Layer 10 of a small transformer language model trained on English Wikipedia (13 layers, counted from 0, width 64).
A neuron's activation on a vector x is GELU(weights . x + bias), where the dot is the dot product.

Input weights of the MLP neurons that the questions are about. A number n stands for (n - 500) times 0.0018.
n1 (bias -0.104): 398,553,565,350,460,371,574,586,752,512,380,534,490,848,199,462,335,471,553,645,623,352,581,871,579,400,485,689,402,272,321,99,401,759,228,640,460,479,361,501,369,208,543,333,471,684,603,640,649,377,402,505,264,507,793,472,359,484,670,543,219,422,349,670
n6 (bias -0.035): 595,358,640,407,368,485,531,379,397,569,412,518,426,605,562,600,723,483,634,433,448,512,550,556,466,572,398,608,611,487,393,463,436,339,518,403,636,765,372,496,415,579,224,414,779,546,500,428,558,381,463,554,476,281,457,420,414,685,382,528,408,761,509,665
n10 (bias -0.026): 419,466,517,397,361,505,541,434,554,566,516,306,710,409,498,583,440,555,651,599,559,662,501,716,530,624,384,658,354,490,675,536,532,500,389,423,328,520,350,261,367,358,380,550,420,636,592,689,596,366,571,616,435,278,379,501,544,430,619,627,530,619,439,306
n14 (bias -0.058): 389,366,730,385,273,608,545,578,618,366,492,680,501,654,445,372,682,465,321,480,473,615,410,514,382,583,572,458,574,231,615,410,398,563,634,570,698,448,393,206,485,529,452,407,664,612,520,612,140,456,575,529,456,422,584,556,417,579,384,523,558,497,571,581
n17 (bias -0.044): 612,488,480,299,651,343,301,384,518,435,473,367,526,448,507,485,557,671,404,464,509,362,479,521,559,522,664,277,525,607,466,430,675,541,491,320,512,488,451,385,435,518,460,452,546,409,629,528,539,495,566,761,310,552,373,324,465,587,529,651,669,375,202,593
n18 (bias -0.027): 332,437,543,554,385,522,472,505,513,510,332,507,571,705,585,409,565,577,567,355,554,651,584,441,647,474,376,555,478,477,425,389,542,602,674,434,428,593,279,225,529,384,432,564,421,433,528,682,586,761,488,478,604,543,530,606,364,365,397,413,319,463,468,603
n19 (bias -0.094): 537,433,740,397,316,496,516,451,505,406,493,298,286,760,505,304,471,626,488,612,510,502,413,563,499,584,561,367,428,505,508,450,365,431,408,546,572,616,625,523,448,614,592,608,717,478,511,588,494,295,771,740,234,465,420,396,639,513,426,499,291,614,562,399
n23 (bias -0.019): 491,426,634,586,346,510,545,317,590,439,450,686,498,480,633,732,599,467,809,447,540,579,435,592,822,500,501,525,356,306,342,479,407,535,566,386,630,665,516,473,421,511,547,549,649,427,449,474,562,389,464,484,585,526,488,564,367,477,444,342,580,526,523,396
n30 (bias -0.099): 345,288,594,536,465,544,790,585,433,583,525,353,667,654,590,359,654,446,406,532,570,514,590,451,548,643,562,494,433,202,640,535,399,531,481,566,517,467,423,422,222,614,528,213,448,603,571,579,214,542,382,500,496,473,711,515,220,348,409,691,458,443,546,589
n44 (bias -0.041): 425,463,421,478,608,576,408,551,608,536,439,598,540,496,715,346,366,648,570,527,578,421,479,434,752,496,390,268,444,449,319,461,450,520,560,421,596,376,354,570,370,562,502,428,696,766,519,454,448,417,551,545,400,267,511,451,420,423,578,523,545,713,508,536
n47 (bias -0.083): 185,163,650,342,233,500,591,368,597,507,501,352,586,693,614,378,740,561,510,529,590,395,597,400,448,429,599,588,439,664,666,395,261,317,489,506,436,508,412,408,334,514,413,405,572,508,557,488,503,442,705,624,580,561,402,491,450,570,417,450,434,528,521,798
n51 (bias -0.037): 201,521,641,507,297,445,388,480,554,683,447,624,716,754,407,553,445,536,454,595,539,556,350,407,457,701,340,514,270,398,579,650,470,471,431,392,305,443,391,518,545,585,425,560,524,476,499,756,459,501,447,719,485,582,592,427,418,647,387,438,563,503,299,583
n81 (bias -0.029): 570,648,522,570,336,427,644,347,446,531,438,521,426,639,233,590,547,593,630,367,560,725,531,674,397,650,482,328,456,395,358,494,419,598,571,541,602,390,716,441,533,539,510,665,417,446,522,565,412,534,498,405,562,472,651,433,535,675,364,549,496,456,362,496
n95 (bias -0.048): 362,602,601,338,454,569,776,490,485,533,345,518,628,541,546,488,461,364,523,658,382,679,588,483,457,380,665,429,453,521,439,404,466,489,573,578,379,517,438,520,358,533,653,340,665,593,502,489,282,616,463,476,648,479,586,222,489,605,411,442,420,463,485,589
n120 (bias -0.057): 338,487,566,556,493,361,729,556,467,594,504,472,465,568,556,624,753,481,460,506,741,725,422,471,505,523,469,398,519,353,529,547,459,490,420,554,709,359,422,345,425,325,664,588,353,412,490,629,400,436,595,578,538,404,640,536,133,282,432,440,385,593,459,788
n123 (bias -0.051): 433,382,503,535,495,447,441,552,504,491,410,755,600,563,579,358,338,491,479,280,503,876,228,523,392,176,679,536,599,441,426,469,379,760,418,477,612,648,387,436,337,487,433,670,530,567,569,715,416,562,359,572,542,580,667,377,381,417,469,416,495,496,434,709
n128 (bias -0.003): 465,415,616,346,474,386,710,405,558,588,653,615,364,554,494,417,710,574,353,367,448,504,460,567,527,331,438,341,531,355,624,451,609,529,552,438,477,544,534,396,279,243,363,637,652,214,486,615,522,526,661,585,483,523,513,435,503,588,669,399,481,543,599,349
n133 (bias -0.042): 452,460,490,507,257,262,701,577,433,438,431,565,593,683,639,489,572,680,582,456,693,395,595,540,577,559,434,465,521,372,464,368,410,526,551,454,527,381,426,529,481,613,638,745,515,666,463,611,495,493,609,622,386,454,361,336,481,860,349,597,561,589,527,618
n141 (bias -0.028): 447,620,706,392,491,534,508,528,391,633,447,566,567,751,522,518,539,707,535,475,318,550,218,421,616,552,480,444,538,506,496,633,526,647,392,418,583,467,522,283,511,558,339,462,489,481,478,526,486,538,588,495,450,587,530,174,408,413,422,552,317,383,449,729
n188 (bias -0.038): 448,525,568,399,475,482,571,502,666,551,497,560,688,554,525,272,616,445,706,617,462,386,489,465,629,311,403,566,524,523,584,412,351,504,340,504,530,367,353,457,582,460,690,502,533,492,455,565,384,589,548,529,333,528,585,498,476,659,483,30,586,600,418,663
n208 (bias -0.041): 606,518,595,312,388,600,668,464,475,527,597,630,510,550,536,562,602,683,435,652,565,507,579,670,349,549,631,491,386,516,425,416,482,390,388,457,578,452,504,383,410,565,285,517,358,563,641,629,499,612,730,478,597,341,450,268,266,324,404,373,361,672,524,420
n215 (bias -0.111): 311,359,539,614,449,425,585,364,686,692,362,631,631,448,397,570,539,556,583,658,478,481,522,411,621,679,299,344,262,418,592,439,352,362,304,365,641,379,404,573,594,278,573,719,587,567,592,504,583,639,584,581,596,561,600,293,340,625,344,241,527,534,468,645
n222 (bias -0.051): 416,450,763,412,552,523,688,491,447,461,292,625,631,657,375,304,590,803,581,455,406,582,463,679,657,466,574,529,425,409,436,602,571,482,366,463,428,498,269,306,49,472,629,488,514,560,450,432,261,330,621,664,402,484,480,474,350,543,465,410,588,563,596,632
n224 (bias -0.032): 527,669,618,472,472,611,547,559,588,722,606,494,408,501,415,405,688,447,445,545,682,505,459,571,616,684,439,526,303,355,500,550,451,311,443,472,521,344,562,560,555,398,602,427,484,800,559,469,218,606,507,385,342,600,537,666,277,778,324,572,567,365,369,709
n235 (bias -0.036): 318,591,538,441,513,441,405,430,363,426,670,599,460,482,486,427,572,506,741,360,521,547,412,473,550,372,650,460,501,384,576,587,759,672,434,547,626,564,281,355,431,592,620,580,619,363,445,741,354,514,546,539,384,461,438,480,455,351,618,416,384,329,502,481
n247 (bias -0.030): 447,655,507,555,455,184,666,476,559,871,391,396,488,586,707,504,694,460,538,277,716,470,519,469,560,467,410,477,453,309,384,507,553,343,584,449,501,522,432,351,499,371,761,443,520,434,510,554,524,615,529,442,550,592,562,589,501,577,488,472,460,675,512,562
n250 (bias -0.066): 514,415,453,621,375,517,458,512,535,510,553,608,504,727,455,403,625,760,385,340,349,476,530,533,659,486,533,464,413,432,315,270,474,462,615,567,288,397,739,388,399,521,734,440,569,371,608,451,403,385,581,549,672,493,559,284,359,448,454,662,526,595,479,584
n252 (bias -0.081): 272,780,412,394,401,440,516,477,647,514,601,545,666,527,508,290,441,687,445,406,792,436,330,506,488,459,542,498,483,288,356,548,400,794,275,448,590,660,519,474,536,568,444,594,468,387,520,646,529,407,515,663,548,506,455,571,539,384,401,517,366,614,533,734

Each question shows a token from some text and the vector x that enters the MLP there. A number n stands for (n - 500) times 0.014.

"urt": 555,571,482,393,518,586,519,411,537,469,538,617,537,515,524,595,557,566,420,464,471,549,518,538,416,555,493,437,483,582,641,510,482,432,521,542,418,522,527,542,474,544,394,486,455,552,265,433,534,494,468,230,562,482,557,485,427,559,472,509,552,477,534,512
Which neuron fires most, and how strongly? n208, at about 2.1

"ru": 455,565,485,448,498,552,561,466,529,544,500,486,500,462,463,476,541,470,542,478,447,558,414,468,509,537,423,514,558,565,464,456,561,300,492,540,548,621,555,639,464,533,604,540,493,534,281,364,453,583,562,265,583,448,489,608,470,516,453,422,514,501,668,487
Which neuron fires most, and how strongly? n224, at about 2.3

" about": 464,485,487,446,543,521,520,461,535,535,482,430,439,494,532,499,504,411,481,570,519,474,516,533,381,559,490,492,540,524,453,473,480,552,563,547,415,570,536,524,514,536,581,584,492,499,58,498,557,482,466,492,496,519,546,532,550,567,500,455,585,497,441,526
Which neuron lights up most? n188

"olar": 516,510,490,420,457,559,487,487,534,557,516,539,514,543,591,442,509,469,495,478,435,577,465,469,573,490,427,492,438,547,495,557,511,442,580,533,466,645,429,574,426,523,626,429,550,544,186,445,472,516,519,309,656,495,475,534,543,385,490,507,509,519,639,533
Which neuron lights up most? n95

" S": 495,523,487,391,488,509,552,511,455,593,407,636,470,442,502,421,507,428,512,528,481,529,493,490,432,550,497,499,534,450,640,531,508,420,489,533,588,513,466,795,494,535,511,373,439,487,458,320,430,531,578,314,501,723,518,484,511,434,503,584,572,392,545,528
Which neuron lights up most? n224

" Cap": 448,584,343,403,457,509,472,510,510,518,470,593,539,495,481,544,574,524,486,523,375,443,516,418,592,573,408,524,463,577,555,494,527,458,596,573,565,465,492,537,566,489,501,495,536,555,369,285,493,547,545,293,597,629,472,540,581,552,404,697,439,417,486,424
Which neuron lights up most? n224

"-": 362,501,291,445,386,482,550,527,515,577,482,543,473,428,545,551,487,532,473,611,411,575,421,488,478,536,533,479,472,461,691,513,523,352,513,521,426,579,432,632,615,473,592,550,507,448,298,460,553,497,500,389,650,500,565,631,403,570,476,524,455,475,454,637
Which neuron lights up most? n215

" \"": 382,454,561,552,607,460,452,549,451,562,367,505,491,470,454,474,597,500,433,606,325,659,502,540,549,566,567,469,501,525,649,545,497,409,530,512,381,497,582,699,611,487,400,503,506,502,322,595,439,490,475,378,475,494,605,545,498,395,511,461,543,418,559,426
Which neuron fires most, and how strongly? n51, at about 1.6

" Institute": 434,538,414,446,575,509,479,596,514,401,457,514,540,549,554,407,486,575,453,544,495,474,514,437,571,472,452,457,474,589,597,446,506,458,641,594,454,596,379,479,415,527,525,521,507,479,224,491,458,478,587,351,610,579,449,515,595,418,492,639,474,475,537,575
Which neuron fires most, and how strongly? n18, at about 2.1

" Rec": 438,576,433,469,473,552,444,492,501,446,431,572,550,623,395,529,559,516,333,551,368,598,451,462,494,641,424,594,489,488,522,421,482,437,437,540,325,501,638,456,594,559,523,447,567,458,393,339,555,471,500,344,598,598,546,518,534,413,594,629,626,464,521,496
Which neuron lights up most? n250

"ar": 534,534,416,396,469,504,476,484,558,415,536,460,535,519,645,468,525,597,557,568,507,533,451,509,528,576,431,441,529,572,580,478,541,451,629,563,489,563,550,591,455,515,457,407,444,458,254,415,527,500,545,250,565,495,463,549,495,556,480,444,503,448,564,495
The two highest activations, in order: n23, n47

" where": 378,527,349,376,518,450,543,521,502,462,481,390,460,526,555,503,501,541,449,582,563,532,581,548,506,550,519,513,516,519,549,408,460,490,590,569,453,472,539,585,480,572,497,512,460,506,136,423,552,425,493,557,468,472,501,657,488,499,497,466,559,513,602,501
Which neuron fires most, and how strongly? n133, at about 1.6

"ah": 597,495,441,456,510,485,559,550,508,442,483,419,515,460,562,394,574,514,464,550,494,487,469,499,493,564,416,522,505,620,596,521,539,442,566,620,482,582,486,603,450,535,591,406,538,485,289,396,494,470,526,245,564,495,507,555,434,478,435,503,456,472,542,622
Which neuron lights up most? n30

" of": 568,489,461,402,593,485,518,457,552,468,471,454,393,455,520,495,523,454,459,558,505,541,431,494,480,572,454,468,516,552,563,356,452,412,446,589,531,565,526,552,518,521,573,514,527,514,110,506,480,507,594,494,492,497,490,538,568,550,452,550,525,582,561,519
Which neuron lights up most? n19

" Business": 457,535,392,441,557,545,498,577,504,443,448,505,500,543,529,470,555,607,520,599,404,478,521,475,596,496,501,416,524,536,550,482,497,467,658,596,535,586,456,424,434,477,540,453,460,505,198,442,529,500,516,328,638,516,415,547,586,475,453,533,509,454,545,531
The three highest activations, in order: n18, n95, n222

"il": 562,539,498,370,427,472,469,463,507,498,529,536,498,514,607,525,491,500,548,556,522,626,441,539,522,530,418,495,486,559,572,522,515,370,532,515,501,543,528,534,400,582,475,460,450,521,262,397,517,550,512,215,616,522,488,567,514,521,556,446,531,497,543,556
Which neuron lights up most? n23

" whether": 433,480,479,408,495,503,577,472,490,500,486,423,434,476,594,493,483,458,515,578,503,448,594,605,510,554,467,481,522,531,512,554,456,586,592,567,343,542,579,538,541,477,458,560,501,500,108,453,573,423,479,507,462,514,508,545,461,425,540,446,561,502,577,537
Which neuron lights up most? n23

" ": 479,576,469,510,488,373,447,534,428,496,532,399,549,521,425,518,457,458,491,655,455,645,523,285,454,452,412,527,565,587,630,540,574,466,499,400,451,527,562,633,641,578,441,520,445,404,379,517,541,508,475,450,600,641,501,498,541,442,519,525,530,477,473,513
Which neuron lights up most? n51

" Ab": 427,513,365,422,471,439,589,521,437,488,449,532,561,530,524,451,618,484,397,517,364,498,468,421,527,617,366,546,488,599,514,494,517,447,449,554,456,428,645,694,539,483,537,544,534,440,420,307,557,599,591,333,621,556,581,492,522,497,467,648,514,478,472,449
The two highest activations, in order: n250, n215

" business": 423,490,358,442,434,521,487,593,509,474,468,487,514,545,604,414,526,533,499,575,434,443,550,523,514,509,471,490,531,530,490,494,473,439,652,630,482,571,481,531,470,535,506,531,505,494,146,491,491,535,512,401,635,516,438,556,566,472,446,539,502,477,519,512
The three highest activations, in order: n47, n18, n95

"ance": 535,501,548,515,551,521,439,583,442,532,501,517,554,517,449,474,542,494,470,588,468,552,405,439,525,414,416,495,488,528,604,598,564,445,545,547,451,512,466,559,572,510,538,505,496,452,202,545,554,559,534,245,559,425,465,548,534,494,478,548,545,538,464,506
Which neuron fires most, and how strongly? n141, at about 0.3

" ==\n\n": 481,497,516,374,563,440,466,624,519,493,394,547,538,557,480,503,483,483,456,562,505,546,490,625,485,519,437,466,547,508,621,569,401,349,524,483,508,523,529,632,460,404,481,474,555,531,264,544,422,428,501,399,567,547,542,644,451,487,494,449,644,642,519,421
Which neuron lights up most? n222

" at": 452,451,466,428,668,573,417,485,550,391,421,526,482,540,491,524,544,436,463,505,556,482,484,444,415,575,444,420,463,520,557,358,480,454,550,589,538,565,435,575,517,534,548,451,554,492,167,498,476,479,552,501,560,562,470,609,560,523,512,626,507,576,448,480
The two highest activations, in order: n14, n44

" While": 343,543,372,429,459,502,461,483,479,512,513,492,551,576,561,516,500,465,487,605,656,550,560,553,485,559,452,513,536,550,538,440,443,484,543,573,411,514,552,553,538,481,427,512,461,512,121,389,514,476,489,509,474,452,440,564,555,493,547,517,572,520,593,464
Which neuron lights up most? n10

"res": 573,544,419,427,582,605,491,447,475,434,546,545,465,456,448,501,540,551,512,546,423,582,520,515,460,568,487,513,518,607,603,408,509,422,547,583,386,619,364,503,533,526,422,445,516,539,374,348,458,533,511,266,528,429,483,586,398,504,556,518,687,490,482,503
Which neuron lights up most? n6

"raph": 489,587,391,513,534,439,420,534,443,407,511,570,480,563,518,457,562,448,544,586,452,612,434,443,544,444,480,595,551,650,563,546,538,389,502,515,490,464,545,489,520,520,604,484,443,480,242,418,496,596,628,325,606,432,407,498,573,525,539,591,456,556,476,463
The two highest activations, in order: n235, n95

"l": 516,525,486,502,381,508,435,477,496,547,547,502,547,571,592,479,473,442,510,609,505,619,431,475,442,470,426,562,491,491,533,516,528,447,469,517,367,562,533,636,471,607,445,432,477,488,452,321,530,538,466,244,613,599,530,586,377,387,601,654,577,451,411,573
Which neuron lights up most? n30

"T": 545,621,414,330,536,520,514,521,541,433,442,563,605,453,469,531,474,543,512,579,467,392,578,577,423,567,543,613,522,534,493,448,471,382,491,539,480,560,523,580,508,522,511,405,440,571,323,456,532,468,479,247,525,535,601,580,473,548,513,585,445,447,434,577
Which neuron lights up most? n1

" |": 467,625,474,452,695,483,512,469,477,499,446,592,528,566,515,424,506,515,445,520,515,666,444,515,535,438,365,508,452,563,581,478,506,381,489,475,583,555,467,603,431,475,533,438,487,446,235,509,575,573,589,509,641,551,410,555,486,345,520,443,491,564,399,496
Which neuron lights up most? n120

" Gl": 454,494,401,383,472,535,522,471,492,473,433,462,441,522,604,499,551,488,432,530,379,521,333,431,527,621,353,417,473,565,518,458,498,450,506,525,387,543,590,616,483,551,508,461,508,610,487,253,587,509,541,376,521,723,560,442,572,514,551,599,574,525,503,577
Which neuron fires most, and how strongly? n141, at about 1.6

" a": 508,502,487,441,476,465,482,462,485,578,443,543,492,469,535,429,482,491,476,526,550,615,479,499,498,467,488,482,539,589,465,418,456,494,491,584,499,581,494,667,487,487,474,447,515,511,101,516,496,593,498,457,585,629,517,584,459,490,438,492,535,530,550,550
Which neuron fires most, and how strongly? n123, at about 2

"on": 581,543,436,532,590,504,517,443,474,466,561,575,502,496,530,520,492,434,596,535,488,628,427,447,553,431,436,492,524,553,523,582,526,376,511,522,455,545,491,529,569,553,579,497,475,502,277,415,481,604,548,204,551,483,431,535,405,477,517,474,535,545,539,514
Which neuron lights up most? n23

".": 476,501,598,478,648,627,584,570,485,494,487,400,451,579,547,498,494,483,529,585,409,476,451,458,412,525,540,451,480,554,518,500,471,396,559,461,497,667,519,639,480,605,545,463,659,539,328,339,531,434,532,345,357,516,445,555,469,428,458,444,551,432,555,511
Which neuron fires most, and how strongly? n19, at about 3.2

"mp": 512,609,425,498,467,580,364,473,465,547,493,604,587,511,506,596,523,423,566,520,449,609,364,528,491,547,402,525,539,532,498,491,503,448,489,517,424,633,515,550,516,544,527,364,568,554,331,266,557,655,512,306,597,532,448,508,428,465,446,530,506,459,527,526
Which neuron lights up most? n23

"ic": 595,505,445,480,502,499,362,510,451,450,514,533,498,573,513,425,529,432,478,537,490,622,377,452,563,420,437,501,622,556,596,495,573,408,469,530,457,541,525,630,531,499,514,493,493,405,228,435,577,580,548,330,590,438,431,509,513,644,507,589,562,590,524,502
Which neuron lights up most? n6

" Sh": 366,575,335,392,487,509,480,491,562,321,407,479,669,555,622,473,488,593,466,567,469,554,485,526,375,643,442,451,510,520,562,528,467,472,576,584,496,561,567,612,504,477,423,465,436,509,421,318,529,500,501,350,498,641,532,551,527,438,486,614,446,428,552,519
The three highest activations, in order: n252, n47, n30

"idae": 551,599,432,400,656,529,532,516,481,440,521,534,476,418,555,429,457,403,494,527,504,641,507,488,458,393,624,479,580,615,512,486,504,325,520,506,545,618,498,674,462,525,515,571,521,574,302,387,452,566,521,321,518,453,460,508,448,402,557,458,549,565,574,420
Which neuron lights up most? n95

" Species": 465,603,543,466,530,616,521,536,419,492,504,569,543,545,539,463,430,495,326,540,474,611,394,398,558,408,357,436,524,615,607,573,509,455,464,523,451,513,439,537,433,500,418,524,627,518,321,416,536,518,654,373,612,555,464,415,466,363,509,625,590,528,563,499
Which neuron lights up most? n141

"ha": 435,518,460,481,556,442,510,478,588,462,544,453,508,460,552,470,480,596,480,496,560,565,478,559,490,534,406,417,522,541,498,469,457,453,509,533,532,569,493,591,433,494,562,471,470,584,311,352,525,562,511,210,570,541,529,599,498,431,467,493,594,462,675,514
Which neuron lights up most? n44